Layer 8 of a small transformer language model trained on English Wikipedia (12 layers, counted from 0, width 64).
A neuron's activation on a vector x is SiLU(gate . x) times (in . x), where the dot is the dot product.

Input weights of the MLP neurons that the questions are about. A number n stands for (n - 128) times 0.0059.
n0 gate: 80, 184, 156, 111, 200, 152, 142, 56, 108, 137, 155, 77, 141, 161, 121, 115, 200, 151, 148, 155, 127, 138, 138, 117, 138, 74, 182, 149, 115, 163, 185, 96, 150, 134, 127, 145, 93, 110, 122, 131, 181, 101, 122, 117, 98, 115, 147, 109, 85, 176, 97, 107, 76, 121, 114, 129, 150, 147, 177, 113, 90, 122, 162, 71
n3 gate: 156, 109, 125, 117, 81, 122, 142, 138, 125, 95, 118, 133, 148, 123, 149, 85, 132, 102, 153, 133, 208, 156, 107, 71, 95, 112, 123, 129, 165, 103, 160, 127, 146, 87, 124, 139, 99, 102, 133, 120, 183, 110, 103, 116, 107, 131, 188, 179, 183, 100, 174, 150, 85, 144, 100, 112, 133, 191, 124, 132, 119, 155, 170, 148
n41 gate: 75, 168, 149, 144, 153, 142, 129, 155, 141, 91, 88, 148, 102, 216, 164, 138, 129, 83, 176, 168, 157, 103, 167, 166, 108, 86, 97, 142, 87, 100, 57, 170, 121, 150, 119, 124, 155, 122, 105, 121, 79, 152, 84, 96, 178, 153, 93, 143, 78, 114, 112, 85, 90, 127, 85, 116, 138, 141, 162, 129, 129, 163, 182, 118
n64 gate: 183, 135, 134, 180, 142, 163, 131, 185, 143, 86, 97, 166, 138, 190, 137, 109, 115, 151, 100, 97, 197, 118, 132, 156, 90, 127, 142, 89, 115, 97, 139, 100, 87, 93, 103, 165, 153, 106, 126, 148, 132, 80, 85, 70, 158, 165, 180, 111, 74, 109, 72, 112, 202, 118, 161, 152, 140, 122, 154, 124, 148, 124, 114, 110
n74 gate: 107, 164, 199, 121, 103, 144, 154, 94, 86, 176, 182, 107, 187, 136, 132, 143, 129, 86, 173, 186, 144, 138, 104, 118, 111, 97, 156, 121, 64, 142, 162, 102, 93, 87, 167, 136, 118, 191, 123, 121, 141, 116, 93, 119, 129, 175, 93, 128, 152, 96, 148, 172, 119, 128, 200, 137, 159, 100, 156, 140, 125, 167, 111, 106
n96 gate: 119, 144, 85, 80, 158, 96, 111, 160, 54, 70, 182, 150, 136, 185, 113, 129, 169, 124, 137, 148, 133, 99, 73, 138, 94, 78, 152, 126, 73, 121, 108, 104, 113, 133, 134, 135, 114, 48, 110, 202, 102, 119, 144, 143, 166, 102, 174, 192, 131, 167, 56, 108, 105, 125, 126, 161, 72, 160, 121, 90, 118, 146, 148, 139
n106 gate: 87, 127, 122, 67, 103, 142, 163, 98, 119, 135, 93, 170, 128, 133, 126, 47, 91, 142, 137, 67, 114, 122, 69, 137, 106, 121, 165, 176, 114, 170, 184, 153, 169, 129, 93, 157, 193, 119, 106, 142, 184, 110, 164, 102, 181, 97, 133, 156, 94, 112, 78, 173, 81, 212, 139, 93, 150, 103, 107, 113, 70, 75, 91, 53
n109 gate: 75, 109, 146, 129, 149, 144, 190, 95, 148, 106, 134, 133, 160, 112, 111, 124, 127, 123, 112, 185, 97, 155, 94, 172, 140, 125, 137, 140, 115, 138, 157, 87, 110, 66, 157, 151, 138, 129, 50, 51, 136, 90, 137, 118, 175, 139, 193, 144, 50, 132, 149, 106, 151, 111, 152, 81, 135, 146, 168, 161, 101, 173, 158, 82
n143 gate: 161, 112, 144, 113, 165, 103, 186, 147, 48, 178, 143, 110, 131, 96, 137, 151, 184, 112, 134, 97, 116, 128, 106, 142, 177, 146, 158, 135, 148, 150, 114, 54, 85, 98, 120, 192, 96, 135, 177, 119, 120, 184, 200, 158, 137, 69, 165, 96, 149, 167, 155, 85, 110, 136, 141, 145, 164, 137, 157, 138, 142, 79, 99, 169
n144 gate: 147, 190, 73, 146, 91, 146, 106, 176, 87, 149, 126, 77, 128, 117, 72, 44, 46, 79, 122, 165, 146, 149, 146, 165, 148, 97, 42, 83, 106, 100, 86, 155, 78, 118, 109, 90, 58, 79, 115, 140, 103, 176, 110, 93, 158, 126, 153, 116, 116, 110, 117, 88, 66, 88, 110, 167, 60, 132, 145, 77, 122, 117, 87, 155
n0 in: 74, 116, 77, 110, 192, 167, 160, 154, 84, 155, 151, 93, 155, 137, 233, 110, 154, 110, 101, 115, 125, 111, 135, 160, 75, 123, 76, 121, 88, 77, 134, 148, 147, 101, 188, 219, 113, 89, 115, 130, 61, 132, 154, 116, 125, 208, 101, 83, 170, 96, 150, 142, 118, 58, 100, 180, 138, 132, 91, 126, 89, 155, 185, 125
n3 in: 149, 69, 149, 125, 173, 91, 118, 69, 173, 163, 105, 148, 91, 124, 114, 139, 158, 129, 90, 114, 140, 136, 151, 173, 146, 131, 118, 172, 145, 94, 78, 110, 135, 141, 171, 101, 143, 127, 106, 127, 129, 176, 103, 162, 126, 101, 156, 132, 123, 200, 89, 84, 131, 96, 160, 120, 104, 120, 115, 185, 135, 207, 133, 119
n41 in: 122, 80, 146, 164, 57, 178, 157, 139, 162, 104, 140, 139, 131, 75, 210, 77, 93, 136, 142, 52, 131, 138, 166, 115, 170, 148, 206, 103, 135, 119, 160, 81, 83, 129, 106, 166, 182, 153, 178, 118, 102, 107, 112, 148, 138, 100, 70, 105, 150, 111, 139, 177, 142, 139, 130, 95, 139, 68, 138, 112, 108, 141, 98, 119
n64 in: 143, 105, 119, 120, 116, 153, 161, 130, 125, 87, 133, 167, 56, 101, 146, 148, 117, 138, 203, 125, 164, 142, 102, 90, 122, 147, 170, 118, 178, 103, 157, 180, 114, 81, 115, 99, 106, 87, 87, 161, 155, 127, 152, 95, 119, 109, 170, 73, 111, 150, 114, 97, 183, 74, 166, 159, 117, 218, 58, 87, 117, 117, 149, 120
n74 in: 110, 65, 165, 160, 112, 169, 155, 147, 114, 163, 99, 124, 135, 179, 94, 94, 72, 159, 175, 42, 138, 81, 161, 114, 185, 141, 114, 102, 116, 205, 111, 141, 111, 162, 158, 100, 134, 147, 85, 151, 132, 122, 149, 106, 146, 112, 145, 131, 105, 195, 154, 162, 115, 109, 124, 86, 176, 192, 143, 171, 142, 100, 103, 149
n96 in: 134, 149, 134, 123, 115, 161, 139, 176, 177, 71, 81, 133, 120, 132, 127, 104, 163, 141, 103, 106, 106, 130, 160, 165, 83, 180, 62, 119, 87, 132, 109, 140, 142, 81, 130, 158, 103, 176, 147, 146, 147, 161, 110, 27, 178, 143, 136, 131, 135, 144, 131, 140, 156, 126, 123, 66, 189, 107, 165, 126, 108, 165, 165, 75
n106 in: 63, 102, 78, 68, 160, 132, 139, 125, 109, 124, 76, 76, 167, 98, 114, 129, 136, 80, 193, 120, 112, 154, 157, 140, 93, 93, 142, 62, 88, 202, 100, 167, 124, 67, 180, 150, 135, 110, 42, 113, 180, 93, 133, 131, 146, 146, 166, 204, 88, 111, 8, 86, 131, 146, 149, 63, 135, 155, 91, 119, 102, 164, 166, 106
n109 in: 148, 154, 215, 53, 182, 119, 92, 149, 101, 91, 101, 109, 89, 81, 108, 145, 139, 143, 188, 152, 172, 187, 64, 70, 132, 60, 87, 187, 76, 180, 96, 136, 120, 129, 92, 90, 66, 166, 112, 75, 140, 139, 100, 138, 168, 118, 180, 114, 108, 170, 111, 175, 103, 142, 101, 149, 127, 178, 150, 141, 122, 66, 154, 159
n143 in: 104, 121, 61, 87, 120, 94, 114, 120, 119, 176, 143, 128, 94, 152, 135, 124, 139, 174, 166, 133, 100, 127, 155, 143, 174, 123, 121, 102, 168, 130, 128, 155, 82, 195, 151, 99, 110, 107, 110, 145, 80, 87, 124, 72, 154, 115, 125, 116, 89, 83, 123, 176, 109, 143, 92, 53, 144, 112, 189, 116, 96, 144, 93, 71
n144 in: 119, 130, 198, 136, 150, 121, 78, 125, 130, 114, 138, 131, 164, 103, 106, 173, 155, 119, 88, 157, 95, 84, 133, 111, 152, 166, 133, 150, 92, 204, 116, 91, 107, 185, 67, 151, 221, 145, 137, 133, 135, 138, 74, 126, 137, 119, 117, 132, 135, 147, 162, 150, 181, 158, 59, 150, 154, 129, 134, 110, 161, 115, 77, 138

Each question shows a token from some text and the vector x that enters the MLP there. A number n stands for (n - 128) times 0.047.

"ning": 127, 151, 147, 161, 149, 121, 83, 141, 156, 103, 173, 120, 144, 130, 191, 102, 126, 158, 128, 95, 118, 102, 137, 130, 168, 111, 95, 109, 84, 135, 43, 142, 91, 191, 160, 133, 109, 132, 142, 104, 101, 129, 149, 138, 137, 108, 196, 141, 143, 135, 153, 147, 89, 132, 128, 125, 122, 139, 122, 146, 125, 119, 114, 129
The most active neuron and its activation: n144, at about 3.1

"ker": 52, 130, 104, 138, 150, 133, 72, 137, 166, 101, 175, 103, 104, 147, 159, 144, 122, 92, 118, 92, 141, 108, 161, 142, 103, 101, 107, 107, 115, 145, 84, 121, 119, 159, 140, 116, 89, 153, 119, 104, 157, 120, 135, 176, 115, 98, 155, 168, 158, 112, 191, 147, 122, 125, 137, 127, 109, 116, 109, 141, 104, 105, 99, 155
Which three neurons fire most, strongest first? n64, n144, n143

".": 101, 154, 186, 157, 136, 159, 115, 128, 130, 97, 117, 135, 155, 124, 165, 116, 140, 155, 114, 130, 89, 157, 80, 120, 166, 93, 125, 155, 93, 102, 114, 156, 56, 128, 129, 98, 112, 147, 104, 114, 123, 61, 153, 154, 114, 120, 169, 128, 120, 147, 80, 134, 105, 120, 152, 73, 121, 107, 114, 147, 145, 119, 142, 101
Which neuron lights up most? n109

"s": 144, 119, 151, 145, 179, 109, 96, 120, 152, 113, 160, 110, 111, 116, 152, 107, 141, 144, 109, 103, 136, 118, 128, 127, 143, 145, 119, 113, 107, 136, 75, 132, 75, 176, 167, 122, 84, 105, 175, 123, 113, 91, 130, 141, 127, 100, 225, 147, 158, 106, 157, 138, 94, 117, 163, 98, 121, 124, 119, 153, 105, 110, 112, 144
Which two neurons fire most, strongest first? n143, n3

" ch": 109, 149, 114, 152, 87, 126, 129, 146, 158, 88, 146, 136, 138, 108, 181, 108, 149, 129, 101, 140, 181, 142, 120, 118, 151, 118, 112, 112, 125, 143, 168, 145, 98, 138, 164, 57, 113, 130, 139, 118, 97, 61, 95, 111, 108, 117, 149, 184, 134, 161, 134, 122, 125, 103, 130, 70, 162, 127, 151, 141, 107, 125, 91, 103
Which neuron lights up most? n74

"c": 94, 163, 147, 149, 139, 105, 145, 126, 129, 110, 140, 138, 169, 74, 156, 104, 181, 127, 100, 115, 137, 143, 124, 166, 120, 132, 123, 126, 76, 154, 89, 142, 99, 136, 125, 134, 100, 125, 163, 108, 119, 93, 130, 76, 80, 113, 125, 131, 111, 171, 136, 104, 183, 75, 141, 156, 105, 118, 137, 97, 92, 112, 160, 98
Which two neurons fire most, strongest first? n0, n96

"ce": 98, 117, 144, 150, 89, 124, 131, 64, 160, 134, 134, 98, 103, 123, 154, 109, 113, 106, 171, 141, 109, 109, 113, 160, 126, 138, 121, 119, 107, 141, 75, 176, 72, 178, 140, 159, 109, 136, 180, 115, 126, 153, 136, 122, 105, 114, 170, 155, 167, 159, 190, 140, 153, 122, 144, 113, 152, 146, 147, 160, 97, 115, 128, 153
Which neuron lights up most? n74

" Bi": 146, 102, 132, 124, 84, 112, 81, 101, 156, 81, 173, 112, 96, 98, 111, 123, 117, 161, 123, 101, 161, 134, 140, 93, 78, 137, 113, 141, 147, 136, 158, 141, 68, 119, 150, 80, 128, 142, 174, 149, 126, 142, 132, 155, 111, 143, 170, 144, 113, 151, 148, 146, 138, 97, 132, 121, 132, 76, 105, 143, 96, 160, 99, 66
The most active neuron and its activation: n3, at about 2.5

" E": 126, 153, 124, 128, 127, 103, 130, 150, 149, 107, 156, 84, 115, 142, 152, 97, 160, 109, 145, 120, 121, 131, 107, 97, 126, 123, 125, 146, 125, 143, 130, 130, 67, 107, 110, 102, 102, 102, 138, 141, 62, 93, 159, 103, 95, 125, 169, 197, 153, 166, 143, 162, 190, 149, 153, 90, 147, 134, 94, 139, 125, 153, 114, 126
The most active neuron and its activation: n96, at about 3.9

"ra": 99, 136, 107, 98, 116, 185, 59, 170, 145, 114, 162, 99, 121, 131, 120, 129, 133, 131, 84, 91, 155, 145, 139, 137, 70, 88, 139, 142, 134, 180, 84, 163, 154, 128, 132, 92, 93, 135, 122, 112, 143, 127, 85, 117, 93, 123, 168, 163, 141, 138, 170, 126, 151, 107, 158, 124, 137, 147, 92, 108, 131, 97, 114, 160
The most active neuron and its activation: n41, at about 0.87

" =": 128, 99, 115, 106, 123, 94, 125, 140, 151, 92, 136, 102, 105, 133, 133, 152, 151, 158, 99, 100, 149, 97, 145, 127, 139, 127, 94, 150, 89, 133, 124, 156, 61, 132, 143, 114, 113, 164, 149, 153, 94, 93, 103, 156, 93, 151, 189, 100, 154, 141, 192, 109, 115, 128, 136, 84, 144, 95, 119, 134, 92, 87, 151, 118
Which two neurons fire most, strongest first? n143, n106

"i": 142, 166, 135, 167, 123, 122, 116, 113, 143, 111, 119, 126, 104, 112, 184, 107, 147, 135, 162, 93, 165, 146, 165, 130, 80, 121, 178, 143, 95, 134, 142, 126, 117, 157, 127, 125, 133, 116, 176, 128, 147, 122, 173, 169, 118, 128, 170, 183, 106, 110, 141, 125, 127, 117, 194, 102, 148, 125, 144, 119, 62, 96, 152, 100
Which neuron lights up most? n106

"'": 93, 122, 86, 149, 130, 135, 92, 117, 147, 69, 134, 114, 133, 151, 155, 126, 142, 138, 110, 133, 145, 99, 164, 134, 131, 104, 76, 107, 127, 142, 103, 107, 88, 170, 123, 103, 97, 184, 148, 116, 142, 164, 94, 139, 128, 118, 166, 172, 146, 64, 187, 139, 108, 135, 143, 108, 121, 90, 100, 161, 118, 102, 149, 128
Which neuron lights up most? n64

"20": 134, 85, 133, 140, 151, 156, 117, 131, 171, 126, 158, 102, 52, 133, 167, 123, 111, 141, 114, 81, 143, 136, 145, 78, 95, 142, 76, 147, 137, 123, 113, 86, 108, 187, 119, 109, 156, 163, 156, 150, 119, 106, 128, 127, 114, 140, 176, 135, 148, 108, 174, 122, 122, 157, 156, 107, 107, 127, 76, 80, 104, 129, 126, 120
Which neuron lights up most? n3

"T": 95, 119, 126, 98, 138, 157, 113, 164, 183, 137, 152, 101, 84, 142, 132, 101, 175, 124, 127, 114, 163, 120, 112, 36, 101, 171, 84, 144, 137, 96, 115, 131, 109, 201, 129, 145, 145, 150, 127, 165, 109, 105, 141, 138, 94, 141, 167, 174, 91, 115, 152, 133, 143, 159, 160, 158, 132, 139, 122, 137, 112, 110, 120, 116
The most active neuron and its activation: n64, at about 0.42

"or": 68, 156, 71, 141, 82, 146, 87, 120, 169, 138, 140, 76, 102, 111, 129, 116, 151, 137, 96, 117, 166, 141, 142, 121, 118, 83, 100, 105, 97, 157, 87, 112, 119, 120, 140, 155, 156, 130, 143, 150, 130, 113, 160, 146, 139, 141, 153, 177, 97, 156, 122, 106, 155, 147, 145, 91, 134, 115, 112, 90, 159, 130, 85, 121
Which neuron lights up most? n106

" is": 131, 116, 142, 125, 113, 85, 120, 141, 156, 78, 152, 106, 147, 132, 132, 171, 161, 148, 112, 125, 96, 155, 125, 148, 136, 130, 114, 145, 100, 138, 96, 130, 59, 158, 172, 90, 140, 160, 167, 145, 100, 110, 112, 153, 103, 135, 181, 110, 152, 142, 153, 82, 75, 102, 149, 94, 161, 86, 132, 123, 128, 90, 128, 142
Which three neurons fire most, strongest first? n143, n64, n0

" been": 104, 146, 161, 128, 140, 108, 93, 135, 168, 96, 134, 124, 130, 116, 146, 121, 145, 102, 125, 122, 92, 133, 72, 140, 170, 120, 104, 154, 94, 146, 87, 131, 34, 139, 145, 95, 133, 143, 167, 122, 84, 71, 156, 153, 118, 131, 171, 103, 154, 134, 120, 134, 83, 98, 142, 101, 147, 108, 145, 112, 126, 98, 115, 114
Which three neurons fire most, strongest first? n143, n109, n144

"w": 140, 154, 76, 155, 110, 142, 91, 165, 136, 67, 145, 91, 120, 104, 169, 138, 148, 103, 102, 92, 150, 114, 140, 153, 109, 111, 136, 137, 101, 128, 112, 118, 95, 135, 132, 145, 77, 128, 124, 117, 133, 85, 123, 100, 108, 115, 123, 178, 162, 168, 177, 129, 132, 126, 172, 110, 113, 112, 152, 142, 113, 79, 102, 154
Which neuron lights up most? n96

"e": 128, 168, 147, 143, 132, 115, 143, 137, 158, 120, 137, 119, 138, 117, 149, 81, 178, 165, 119, 120, 150, 155, 97, 105, 142, 109, 141, 172, 93, 131, 89, 135, 73, 83, 140, 127, 119, 137, 157, 129, 79, 107, 135, 123, 123, 110, 177, 153, 141, 164, 106, 153, 187, 106, 155, 66, 134, 116, 115, 123, 94, 131, 105, 90
Which neuron lights up most? n109

" con": 127, 163, 140, 120, 65, 127, 134, 129, 122, 103, 124, 133, 149, 91, 158, 117, 137, 135, 118, 94, 113, 164, 126, 111, 148, 95, 118, 129, 134, 138, 84, 165, 88, 125, 150, 129, 132, 124, 181, 111, 104, 93, 140, 139, 100, 124, 165, 187, 123, 142, 104, 136, 97, 92, 110, 49, 133, 81, 114, 122, 106, 115, 96, 109
Which neuron lights up most? n106

"x": 80, 119, 126, 129, 151, 126, 136, 142, 127, 120, 115, 111, 123, 98, 137, 122, 146, 100, 84, 77, 156, 148, 111, 151, 135, 159, 139, 183, 103, 146, 118, 160, 103, 145, 161, 112, 113, 132, 155, 154, 105, 91, 126, 115, 90, 131, 158, 177, 137, 120, 176, 158, 148, 98, 165, 120, 195, 151, 134, 92, 65, 99, 144, 121
The most active neuron and its activation: n0, at about 1

"el": 122, 139, 158, 194, 136, 133, 64, 117, 151, 135, 135, 100, 116, 107, 146, 93, 109, 148, 108, 101, 141, 123, 141, 79, 128, 130, 102, 103, 110, 118, 58, 142, 78, 143, 165, 141, 140, 147, 156, 97, 84, 135, 121, 139, 148, 98, 198, 154, 130, 102, 151, 184, 120, 136, 110, 112, 138, 140, 116, 92, 91, 133, 127, 149
Which two neurons fire most, strongest first? n144, n41

"American": 125, 161, 129, 137, 141, 92, 87, 136, 162, 143, 129, 111, 129, 113, 168, 109, 126, 117, 107, 109, 121, 122, 113, 154, 170, 123, 108, 136, 89, 140, 48, 140, 69, 151, 149, 84, 131, 116, 99, 138, 87, 81, 171, 143, 84, 97, 149, 151, 86, 124, 173, 177, 138, 117, 134, 121, 154, 94, 99, 127, 122, 105, 125, 138
The most active neuron and its activation: n144, at about 1.8

" F": 162, 122, 88, 102, 124, 145, 108, 141, 112, 99, 147, 111, 136, 129, 162, 119, 126, 119, 90, 104, 194, 157, 137, 77, 110, 121, 80, 163, 95, 123, 138, 128, 77, 142, 164, 89, 108, 143, 148, 139, 65, 91, 135, 95, 109, 107, 161, 165, 140, 157, 124, 95, 178, 107, 165, 102, 137, 111, 121, 157, 106, 130, 122, 94
Which three neurons fire most, strongest first? n96, n64, n3

"ver": 78, 142, 139, 147, 143, 133, 76, 121, 146, 108, 171, 132, 96, 134, 96, 127, 149, 65, 113, 100, 141, 96, 135, 140, 106, 121, 112, 84, 100, 143, 45, 134, 107, 153, 160, 116, 79, 157, 125, 112, 135, 130, 128, 114, 96, 96, 162, 175, 141, 137, 160, 111, 128, 138, 118, 116, 128, 168, 127, 136, 88, 130, 84, 141
Which neuron lights up most? n144

"S": 113, 130, 128, 117, 169, 155, 95, 148, 188, 142, 157, 94, 72, 152, 145, 138, 146, 139, 85, 118, 148, 102, 145, 42, 91, 175, 98, 141, 141, 139, 114, 141, 119, 175, 123, 154, 142, 147, 136, 143, 128, 101, 147, 156, 111, 140, 204, 134, 143, 102, 157, 142, 114, 145, 143, 121, 134, 128, 108, 117, 61, 111, 130, 118
Which two neurons fire most, strongest first? n0, n41